Layer 6 of a small transformer language model trained on English Wikipedia (11 layers, counted from 0, width 128).
A neuron's activation on a vector x is GELU(weights . x), where the dot is the dot product.

Input weights of the MLP neurons that the questions are about. A number n stands for (n - 500) times 0.00075.
n37: 682 538 459 500 720 638 311 657 455 387 629 526 586 675 615 256 143 357 824 750 288 299 547 382 500 452 500 411 458 591 429 698 702 647 568 660 408 409 441 324 293 398 470 545 496 337 584 572 311 570 598 678 391 372 529 339 500 294 469 633 539 440 556 601 580 300 508 561 477 598 451 441 437 636 445 484 349 542 911 396 749 580 569 399 617 516 591 476 481 387 479 458 334 500 476 626 318 684 488 524 257 650 276 520 415 525 250 677 429 255 411 412 675 530 306 496 504 468 644 254 567 458 607 290 513 738 625 587
n54: 541 340 641 336 536 316 284 594 671 578 296 447 302 260 298 787 413 517 504 420 452 445 383 617 374 447 691 557 483 424 286 715 643 610 479 420 388 364 721 513 504 609 706 446 668 553 574 717 454 432 570 433 182 439 790 513 602 448 243 790 508 492 627 534 374 362 496 708 667 197 521 472 626 572 614 763 594 500 383 526 425 545 599 459 454 462 381 426 469 528 461 569 500 178 513 409 180 517 371 625 614 761 516 168 558 399 404 569 449 597 401 484 594 691 349 741 657 504 420 670 662 543 373 372 723 539 500 330
n72: 607 479 480 569 764 610 211 400 402 546 496 723 665 500 368 396 590 546 521 261 591 755 370 831 619 251 524 509 747 537 467 658 686 332 274 628 546 633 308 586 537 655 256 656 433 536 412 464 488 496 436 606 315 352 500 363 528 382 64 554 743 544 476 648 521 565 721 443 451 562 500 357 686 517 460 565 460 534 504 492 512 573 597 678 545 381 554 650 419 273 454 664 199 589 435 335 492 546 357 679 551 479 520 471 386 574 206 661 416 278 326 233 538 665 500 488 632 480 551 480 417 550 608 459 671 559 371 438
n76: 625 547 558 640 711 587 278 534 430 504 631 725 733 657 363 528 522 410 316 492 568 587 544 388 384 720 644 457 771 341 437 660 470 637 365 120 517 481 524 317 424 570 335 570 385 589 455 492 317 650 413 632 538 686 367 231 520 693 508 437 734 581 309 287 423 550 484 554 592 667 504 532 331 542 424 508 362 585 343 470 376 533 445 570 648 533 235 381 279 754 534 339 437 720 591 568 669 483 467 603 621 559 90 562 327 458 286 585 335 629 455 605 496 457 641 467 362 578 678 238 604 462 680 324 600 300 332 383
n96: 552 665 429 355 709 593 419 802 359 413 559 384 259 495 647 478 532 976 440 580 359 197 663 531 505 552 601 634 500 262 568 553 495 435 386 424 436 545 623 313 730 447 686 300 628 379 287 517 518 673 602 284 765 335 522 554 608 344 543 559 419 679 391 555 597 496 613 544 467 540 669 483 328 504 612 314 491 500 766 631 482 365 416 277 711 420 423 307 417 640 166 259 541 417 349 619 425 473 160 531 393 545 478 536 544 496 555 527 573 767 500 676 818 762 362 200 500 404 678 386 307 673 213 640 723 459 373 545
n97: 75 550 557 412 466 373 478 304 530 523 585 473 570 572 504 616 728 428 563 284 399 583 622 421 387 474 596 559 594 367 647 617 473 543 543 341 567 777 504 447 709 443 381 675 473 398 453 607 513 363 271 635 657 290 833 544 188 355 479 447 437 599 504 378 241 548 517 570 382 381 430 386 682 571 301 369 769 334 373 571 544 767 769 712 296 509 580 556 570 228 879 451 330 536 483 694 648 383 321 496 363 433 783 474 357 443 487 541 665 346 154 318 540 305 402 683 363 439 525 591 653 572 783 366 555 446 560 558
n147: 447 548 338 496 347 504 466 525 446 341 300 727 529 500 513 488 374 530 513 769 428 345 436 404 361 705 479 239 560 728 722 570 440 679 492 386 466 617 520 374 407 621 137 550 371 512 529 471 597 214 382 508 612 553 785 432 304 491 648 347 420 381 545 827 201 659 340 488 554 450 559 391 698 623 512 425 529 479 450 729 387 500 421 624 632 558 504 455 574 404 638 701 428 574 400 461 475 530 616 679 513 679 156 651 599 580 472 358 564 307 298 657 436 535 325 674 365 467 716 607 338 586 454 409 264 534 970 445
n149: 589 496 753 353 362 552 359 427 611 414 545 646 424 655 572 715 247 401 397 788 485 448 504 707 327 449 571 604 390 480 321 634 471 314 304 468 488 678 614 568 617 373 404 520 520 651 484 597 316 625 379 666 664 566 404 371 636 467 405 140 739 508 426 369 492 516 445 634 371 260 707 619 361 331 307 472 519 475 679 362 770 535 553 402 622 500 480 555 526 641 639 378 496 463 353 632 279 512 452 753 404 378 204 524 615 496 454 471 683 392 642 613 646 372 496 559 371 590 466 610 670 484 416 441 358 537 775 713
n179: 458 381 386 667 508 492 612 584 359 171 516 640 560 755 556 554 628 520 443 369 530 405 546 346 344 500 539 562 520 396 706 375 590 388 341 504 654 563 489 631 500 500 835 445 472 258 830 589 659 666 529 516 614 562 599 564 334 627 485 239 334 271 334 435 783 618 516 559 463 576 544 370 489 684 669 532 469 524 409 347 425 302 437 418 633 405 364 621 682 485 594 496 347 701 405 247 359 553 339 622 496 585 500 468 575 536 470 329 399 397 133 645 557 757 592 567 562 387 583 371 730 314 556 754 500 492 535 556
n203: 504 577 413 412 524 372 554 449 607 449 403 426 346 657 525 370 634 436 483 458 336 537 464 566 470 663 348 370 632 353 542 381 697 415 378 429 602 485 520 475 610 694 326 346 500 387 614 313 241 614 704 636 653 415 633 774 516 659 770 479 559 643 455 594 569 604 476 640 373 341 766 291 657 362 408 264 577 330 392 804 566 761 469 508 558 318 643 758 500 389 380 338 208 673 686 470 619 742 380 483 652 436 171 280 566 375 603 359 275 475 533 516 657 496 726 414 452 697 659 406 400 764 546 352 418 547 500 416
n219: 380 531 619 741 633 466 549 572 385 423 234 633 425 595 680 452 438 465 145 624 356 549 399 489 663 599 344 586 339 485 454 563 454 525 533 515 462 642 650 819 557 306 117 478 542 387 471 643 414 468 520 489 611 438 257 371 657 708 393 496 386 617 569 661 488 422 482 682 355 598 567 272 417 353 449 571 620 669 370 527 709 452 620 548 393 340 519 710 454 407 554 255 580 531 671 384 404 381 641 619 566 523 449 740 396 492 661 296 508 436 400 549 565 577 449 459 562 640 482 452 514 515 538 278 445 665 419 568
n268: 377 488 409 476 644 538 639 718 321 32 539 684 481 629 304 650 304 607 662 592 592 661 496 416 444 421 394 600 653 573 387 534 591 560 187 454 512 436 790 454 418 595 304 626 386 399 545 459 400 522 364 660 472 238 442 628 466 706 592 632 434 436 343 480 821 523 459 629 408 346 512 348 456 426 582 511 410 410 496 644 691 666 630 341 504 653 811 349 550 500 559 319 457 516 592 543 572 335 649 443 472 477 624 538 466 268 522 607 332 366 284 323 387 583 556 321 536 492 504 511 489 571 550 602 556 402 553 496
n287: 802 413 487 424 472 538 449 675 446 205 427 394 614 487 301 578 557 839 383 373 480 572 439 454 688 285 675 645 392 653 328 583 287 529 276 674 401 606 500 454 526 521 698 551 487 549 665 566 301 596 306 722 245 640 508 214 664 478 609 569 524 504 669 747 793 563 376 433 566 453 660 300 561 611 361 542 718 271 794 479 706 517 369 475 546 689 491 496 433 363 509 578 633 496 487 448 421 478 580 688 474 672 496 382 479 309 548 487 233 369 504 246 250 291 688 341 342 542 560 350 557 396 223 521 544 729 421 521
n302: 287 376 607 272 635 440 532 581 607 619 663 705 564 451 388 563 675 541 372 508 515 544 481 460 363 508 488 479 463 419 728 646 302 344 626 403 394 400 741 572 362 564 458 136 591 585 296 594 540 188 571 536 225 430 544 468 582 500 546 589 592 410 531 294 566 520 739 381 448 472 408 388 632 439 546 229 598 742 189 630 484 417 534 374 619 392 618 634 489 687 739 643 431 355 584 500 266 430 476 524 583 377 570 560 524 476 561 471 729 420 595 715 431 570 644 353 883 326 412 579 628 586 492 488 253 348 587 350
n327: 504 363 236 547 597 468 682 329 548 364 492 340 653 237 379 504 383 330 691 573 674 318 570 303 429 484 663 571 603 549 484 655 492 567 630 455 558 403 269 496 451 576 391 633 450 426 646 720 654 431 689 712 550 461 407 439 539 367 650 529 446 520 563 479 475 404 520 712 653 569 838 547 656 687 738 536 516 281 356 471 620 496 572 476 424 287 337 512 564 538 537 331 192 462 424 637 528 562 548 608 437 537 539 230 436 784 361 293 701 536 536 735 574 454 277 137 550 683 508 452 496 265 496 587 248 459 520 467
n364: 616 413 432 428 604 675 621 747 516 434 480 492 452 537 544 543 408 640 508 420 508 564 604 460 720 461 361 546 316 367 639 342 719 796 382 480 340 381 469 420 463 707 475 524 582 648 578 719 392 397 191 305 525 457 388 455 356 756 730 443 561 528 273 500 152 584 386 440 500 512 452 384 368 625 574 432 438 562 532 557 612 508 625 528 148 324 277 733 433 404 467 422 704 529 600 603 635 537 281 723 479 627 492 292 365 274 381 582 365 480 342 462 480 479 582 433 529 208 469 504 837 357 613 484 584 447 670 621
n460: 823 732 388 416 328 351 336 470 504 491 597 552 433 406 433 280 448 311 552 458 484 592 348 488 345 475 335 491 534 630 105 405 577 561 434 479 410 585 568 600 922 504 600 396 440 561 324 610 454 468 265 454 432 488 429 538 569 655 396 521 424 300 903 800 586 292 627 876 481 412 471 452 432 542 302 363 606 487 421 619 571 504 575 566 389 479 365 500 562 647 496 560 678 595 417 354 389 590 512 533 591 440 459 688 599 454 388 449 598 596 784 429 683 405 447 789 765 582 369 582 415 231 479 660 478 709 689 289
n468: 605 685 401 535 508 529 546 786 492 590 504 348 683 309 579 443 483 342 727 241 480 512 512 579 603 459 698 582 470 559 597 582 530 290 447 684 504 403 448 463 504 624 404 392 581 690 496 346 679 417 561 426 385 289 413 698 536 693 329 677 631 251 553 333 448 537 500 319 515 308 433 500 705 227 552 550 642 500 446 259 376 255 673 512 369 467 273 393 383 567 637 491 449 655 558 350 611 411 360 743 413 572 724 575 405 467 293 517 369 504 307 555 716 406 625 652 595 414 587 430 158 317 357 508 930 615 451 202

Each question shows a token from some text and the vector x that enters the MLP there. A number n stands for (n - 500) times 0.011.

"-": 563 458 579 748 497 502 416 506 580 686 455 586 544 509 509 445 447 422 500 429 596 404 479 458 512 439 481 319 385 664 474 624 467 502 531 467 626 400 443 615 412 541 388 464 523 519 486 508 533 739 265 272 622 516 602 614 602 454 706 598 370 571 529 455 569 411 555 406 807 652 474 521 443 417 444 491 401 559 383 524 484 487 529 485 442 674 448 543 420 475 530 634 531 603 544 400 454 609 455 331 719 343 539 519 420 379 494 404 619 421 536 487 501 318 506 456 460 402 326 460 480 538 457 638 490 585 460 453
Which neuron fires most, and how strongly? n460, at about 0.85

" Del": 620 596 536 716 390 387 511 376 508 442 454 562 461 407 505 484 426 429 531 416 657 516 497 497 393 390 377 638 458 625 500 449 536 493 653 396 555 370 400 449 454 477 374 550 536 642 619 440 483 784 310 342 570 500 587 608 434 592 538 501 435 492 418 482 496 579 456 503 661 476 496 638 485 478 415 513 324 573 402 498 345 478 537 602 353 526 390 469 366 236 545 475 409 701 530 532 367 609 760 479 582 403 600 441 494 471 563 581 444 616 556 485 344 609 654 518 528 415 541 382 507 568 439 793 512 424 652 510
Which two neurons fire most, strongest first? n364, n179

" Rad": 417 552 604 866 529 378 644 382 449 419 492 536 442 474 498 468 532 497 650 364 542 446 574 561 495 458 339 458 456 563 407 595 475 542 628 371 523 366 427 491 461 454 483 571 432 540 489 570 536 799 392 468 613 569 481 596 602 515 514 458 500 414 534 379 442 592 421 486 717 355 592 602 578 538 250 531 431 505 501 524 439 441 583 339 514 523 417 521 409 284 531 401 337 676 543 702 569 445 486 426 560 496 502 462 586 393 562 558 574 530 502 428 370 540 522 500 517 279 459 465 386 460 557 720 350 626 537 720
Which of these neurons fires most? n97

"83": 455 496 575 606 467 399 498 477 577 450 508 391 581 372 550 328 341 529 459 491 500 457 624 637 578 484 502 457 559 632 379 448 506 527 548 600 544 529 508 460 395 489 408 439 425 581 514 547 459 481 523 409 612 512 631 585 674 449 623 612 380 557 422 425 542 404 438 431 588 807 492 622 371 538 380 520 517 495 473 578 478 402 465 306 390 535 510 626 478 317 498 551 346 621 636 574 490 585 351 509 807 317 483 399 425 490 479 427 553 448 681 442 360 388 513 508 531 485 597 465 458 538 503 769 458 640 338 495
Which two neurons fire most, strongest first? n203, n327

" Fo": 480 534 411 664 443 559 523 365 391 518 350 541 439 463 541 427 471 609 444 504 556 531 645 379 393 375 429 391 432 519 508 398 401 548 571 432 518 303 453 485 512 503 464 532 484 795 574 585 541 551 293 561 649 604 592 529 445 488 600 465 461 532 479 433 462 509 474 485 949 633 472 690 533 576 533 476 550 393 341 398 374 413 499 634 473 482 396 538 397 359 582 469 394 502 522 511 448 559 652 352 584 284 614 530 508 609 588 597 609 509 441 365 402 496 592 582 447 459 732 440 468 514 599 628 275 478 547 633
Which two neurons fire most, strongest first? n147, n327

",": 513 555 605 709 600 433 428 425 470 479 557 497 497 488 460 455 433 392 611 589 494 466 490 503 514 421 502 494 461 638 407 611 581 631 595 450 396 430 635 571 413 615 359 483 296 487 552 624 541 552 415 387 678 538 598 741 407 502 638 535 393 687 415 505 643 489 527 467 618 543 540 508 344 424 476 434 363 441 443 502 552 500 498 460 370 630 406 519 363 410 488 524 414 685 495 486 513 423 323 348 780 375 620 459 393 504 560 412 304 447 613 516 431 489 486 472 568 525 475 548 602 685 540 560 381 361 324 591
Which of these neurons fires most? n268

" by": 503 482 524 728 454 427 546 539 545 504 606 556 465 381 562 426 344 433 420 533 630 452 538 390 382 376 469 458 564 607 415 539 484 517 504 447 594 431 511 596 526 438 386 508 354 635 648 488 456 630 368 351 598 637 549 564 422 604 592 519 372 654 516 346 577 562 487 437 606 673 510 593 511 608 575 421 492 521 530 568 581 462 488 444 384 637 539 587 198 470 565 580 577 616 350 482 352 609 456 354 796 391 615 395 630 501 443 402 431 362 535 533 404 417 537 464 560 475 341 334 437 571 568 510 482 501 366 545
Which neuron fires most, and how strongly? n76, at about 0.67

"ical": 437 444 504 696 484 460 420 575 575 408 477 545 400 696 472 316 492 487 381 366 654 542 481 550 481 515 381 384 417 486 570 505 594 506 512 473 419 327 435 579 507 503 518 511 389 612 333 452 552 498 501 424 649 558 537 858 763 587 517 548 573 549 393 412 545 529 502 599 510 590 486 416 442 442 397 724 494 632 546 528 432 551 558 404 346 615 528 519 521 388 578 436 340 627 569 470 524 484 555 351 759 406 463 474 432 592 353 491 443 463 427 530 537 513 531 389 417 516 350 492 520 688 477 492 350 659 304 516
Which two neurons fire most, strongest first? n203, n219

"  ": 487 469 444 464 259 529 609 408 349 498 545 411 450 468 536 424 572 452 453 498 449 507 558 711 464 448 435 466 478 631 458 487 519 615 665 451 396 459 498 530 243 444 537 387 401 529 603 469 468 643 431 377 655 685 543 542 484 380 579 638 458 515 482 413 415 672 579 436 805 583 657 615 607 439 401 599 365 501 373 656 509 424 444 580 529 630 507 453 277 394 526 428 499 460 432 540 514 500 720 508 644 399 459 454 340 510 620 455 469 314 494 598 555 621 474 464 493 498 514 530 431 602 480 793 463 483 386 527
Which neuron fires most, and how strongly? n147, at about 0.86

"ble": 482 550 466 661 450 461 422 551 534 478 465 503 450 550 530 458 467 593 485 442 704 533 795 560 382 610 515 372 430 476 392 558 496 498 495 414 434 414 385 603 531 566 407 431 470 637 709 597 522 650 698 573 640 468 513 804 557 469 499 619 347 461 327 453 360 343 475 579 681 512 606 517 393 509 363 619 494 518 426 695 423 419 369 549 358 398 577 559 392 387 473 462 519 584 571 460 533 529 523 410 726 398 346 427 328 547 524 504 554 618 440 549 376 509 512 513 560 409 373 416 514 505 480 530 376 522 371 601
Which of these neurons fires most? n203

"o": 647 477 442 720 394 614 484 475 518 533 301 580 479 462 529 577 336 394 620 451 607 454 509 311 430 468 484 524 474 532 494 679 673 527 498 499 478 389 640 454 537 438 363 402 364 628 589 656 547 563 343 402 571 608 507 591 605 622 473 446 323 501 464 438 451 446 350 477 621 636 418 627 358 508 360 617 485 559 512 440 537 457 295 529 321 604 563 551 608 425 424 429 503 326 509 511 581 496 520 627 755 408 516 394 369 613 699 603 515 505 571 422 599 498 415 420 543 476 525 336 536 585 584 547 523 418 544 482
Which of these neurons fires most? n364

" in": 537 526 517 562 338 377 500 414 398 476 543 473 543 367 462 356 519 545 559 528 647 495 564 378 431 423 526 477 460 640 463 613 387 443 578 569 309 286 653 698 571 493 514 518 473 636 540 485 511 547 370 523 688 681 585 706 467 545 550 571 355 586 416 562 600 519 549 470 645 504 455 667 480 402 520 378 573 518 405 404 527 494 519 443 453 568 497 555 490 436 546 629 561 563 461 515 395 498 483 357 800 403 493 493 455 385 653 446 428 312 440 510 493 490 541 470 619 403 370 342 629 628 527 617 310 442 332 492
Which neuron fires most, and how strongly? n302, at about 1.8

"41": 478 503 605 603 302 365 446 451 622 588 461 420 550 410 605 394 386 613 436 419 365 382 526 588 561 584 424 543 547 599 488 440 612 446 519 670 593 571 391 389 413 582 567 485 477 657 542 531 608 531 518 487 601 515 521 607 663 544 581 587 326 596 355 402 495 465 461 443 483 749 474 472 547 660 491 475 451 445 373 522 429 508 377 400 457 500 589 529 441 232 506 475 437 472 642 541 452 657 416 497 628 383 449 310 390 498 599 496 533 420 685 376 407 386 629 425 574 410 593 405 410 525 579 756 623 501 327 542
Which neuron fires most, and how strongly? n203, at about 2.1

"\n": 589 334 470 674 477 489 417 411 481 627 494 537 366 432 444 374 495 394 412 583 463 627 565 571 539 420 587 440 581 712 575 488 387 459 549 536 612 432 613 617 382 424 430 443 473 453 388 490 559 686 474 394 542 607 669 506 570 414 579 626 467 490 571 349 610 626 558 433 718 567 561 638 510 461 437 582 295 457 552 580 475 378 437 492 393 709 548 535 179 373 527 559 544 597 483 370 455 511 621 482 773 360 631 352 425 495 498 417 459 382 538 505 446 451 427 415 471 453 376 462 495 499 524 555 510 456 495 554
Which of these neurons fires most? n72

" Sin": 549 444 565 613 385 438 536 519 486 466 368 548 597 452 554 531 423 460 569 506 441 575 630 508 418 640 451 481 429 574 378 492 576 591 403 496 441 359 422 574 591 485 407 529 428 659 594 682 648 721 536 495 383 564 496 464 622 500 554 371 456 484 631 415 407 623 605 497 655 523 480 709 442 514 386 716 408 492 569 446 505 418 331 475 493 583 382 602 514 293 468 372 402 516 422 495 533 395 696 535 485 568 494 538 412 407 463 483 625 462 448 651 542 557 431 392 428 361 340 283 664 607 490 811 272 445 374 642
Which of these neurons fires most? n327

" for": 481 508 576 588 365 282 575 373 456 533 503 526 428 381 433 534 546 612 430 579 613 460 669 450 486 420 486 465 530 721 609 476 479 515 585 503 489 322 377 533 568 439 441 408 483 551 455 542 496 702 399 370 645 578 523 601 537 522 433 566 453 704 582 423 569 553 719 545 634 564 527 648 511 501 553 371 475 529 495 387 453 442 452 403 420 463 515 607 460 386 615 493 431 593 453 474 509 619 500 284 832 441 531 436 501 474 491 415 459 390 369 598 424 448 663 362 501 519 466 430 491 637 505 405 362 518 285 522
Which of these neurons fires most? n203

"bo": 558 573 451 591 300 515 559 278 471 516 565 625 697 500 522 347 600 390 661 493 473 397 576 458 652 515 498 487 507 477 326 561 506 487 711 437 501 499 442 406 509 647 485 444 450 679 489 512 465 485 449 435 508 468 526 648 458 508 545 556 399 509 453 581 466 333 537 504 785 637 406 677 470 463 499 552 481 448 595 395 322 475 513 476 435 542 442 529 252 205 602 574 353 425 540 501 462 465 507 387 661 215 512 525 410 446 658 481 435 475 613 526 455 562 408 616 615 314 551 521 524 689 623 590 568 417 453 583
Which neuron fires most, and how strongly? n97, at about 0.67

"ho": 518 556 333 766 601 515 412 437 503 564 432 540 520 462 423 567 470 629 561 413 677 505 594 670 491 506 401 569 615 434 347 499 539 542 588 488 643 263 390 375 661 413 486 492 659 750 451 551 548 553 370 422 557 480 432 524 489 547 496 481 450 424 404 494 490 371 421 459 662 626 435 741 422 639 393 659 558 453 646 452 420 401 642 496 420 536 345 468 461 490 454 545 387 496 422 515 499 455 501 432 612 273 731 477 292 546 605 469 611 387 531 390 550 368 516 455 543 435 441 462 438 668 560 602 538 371 520 542
Which two neurons fire most, strongest first? n72, n468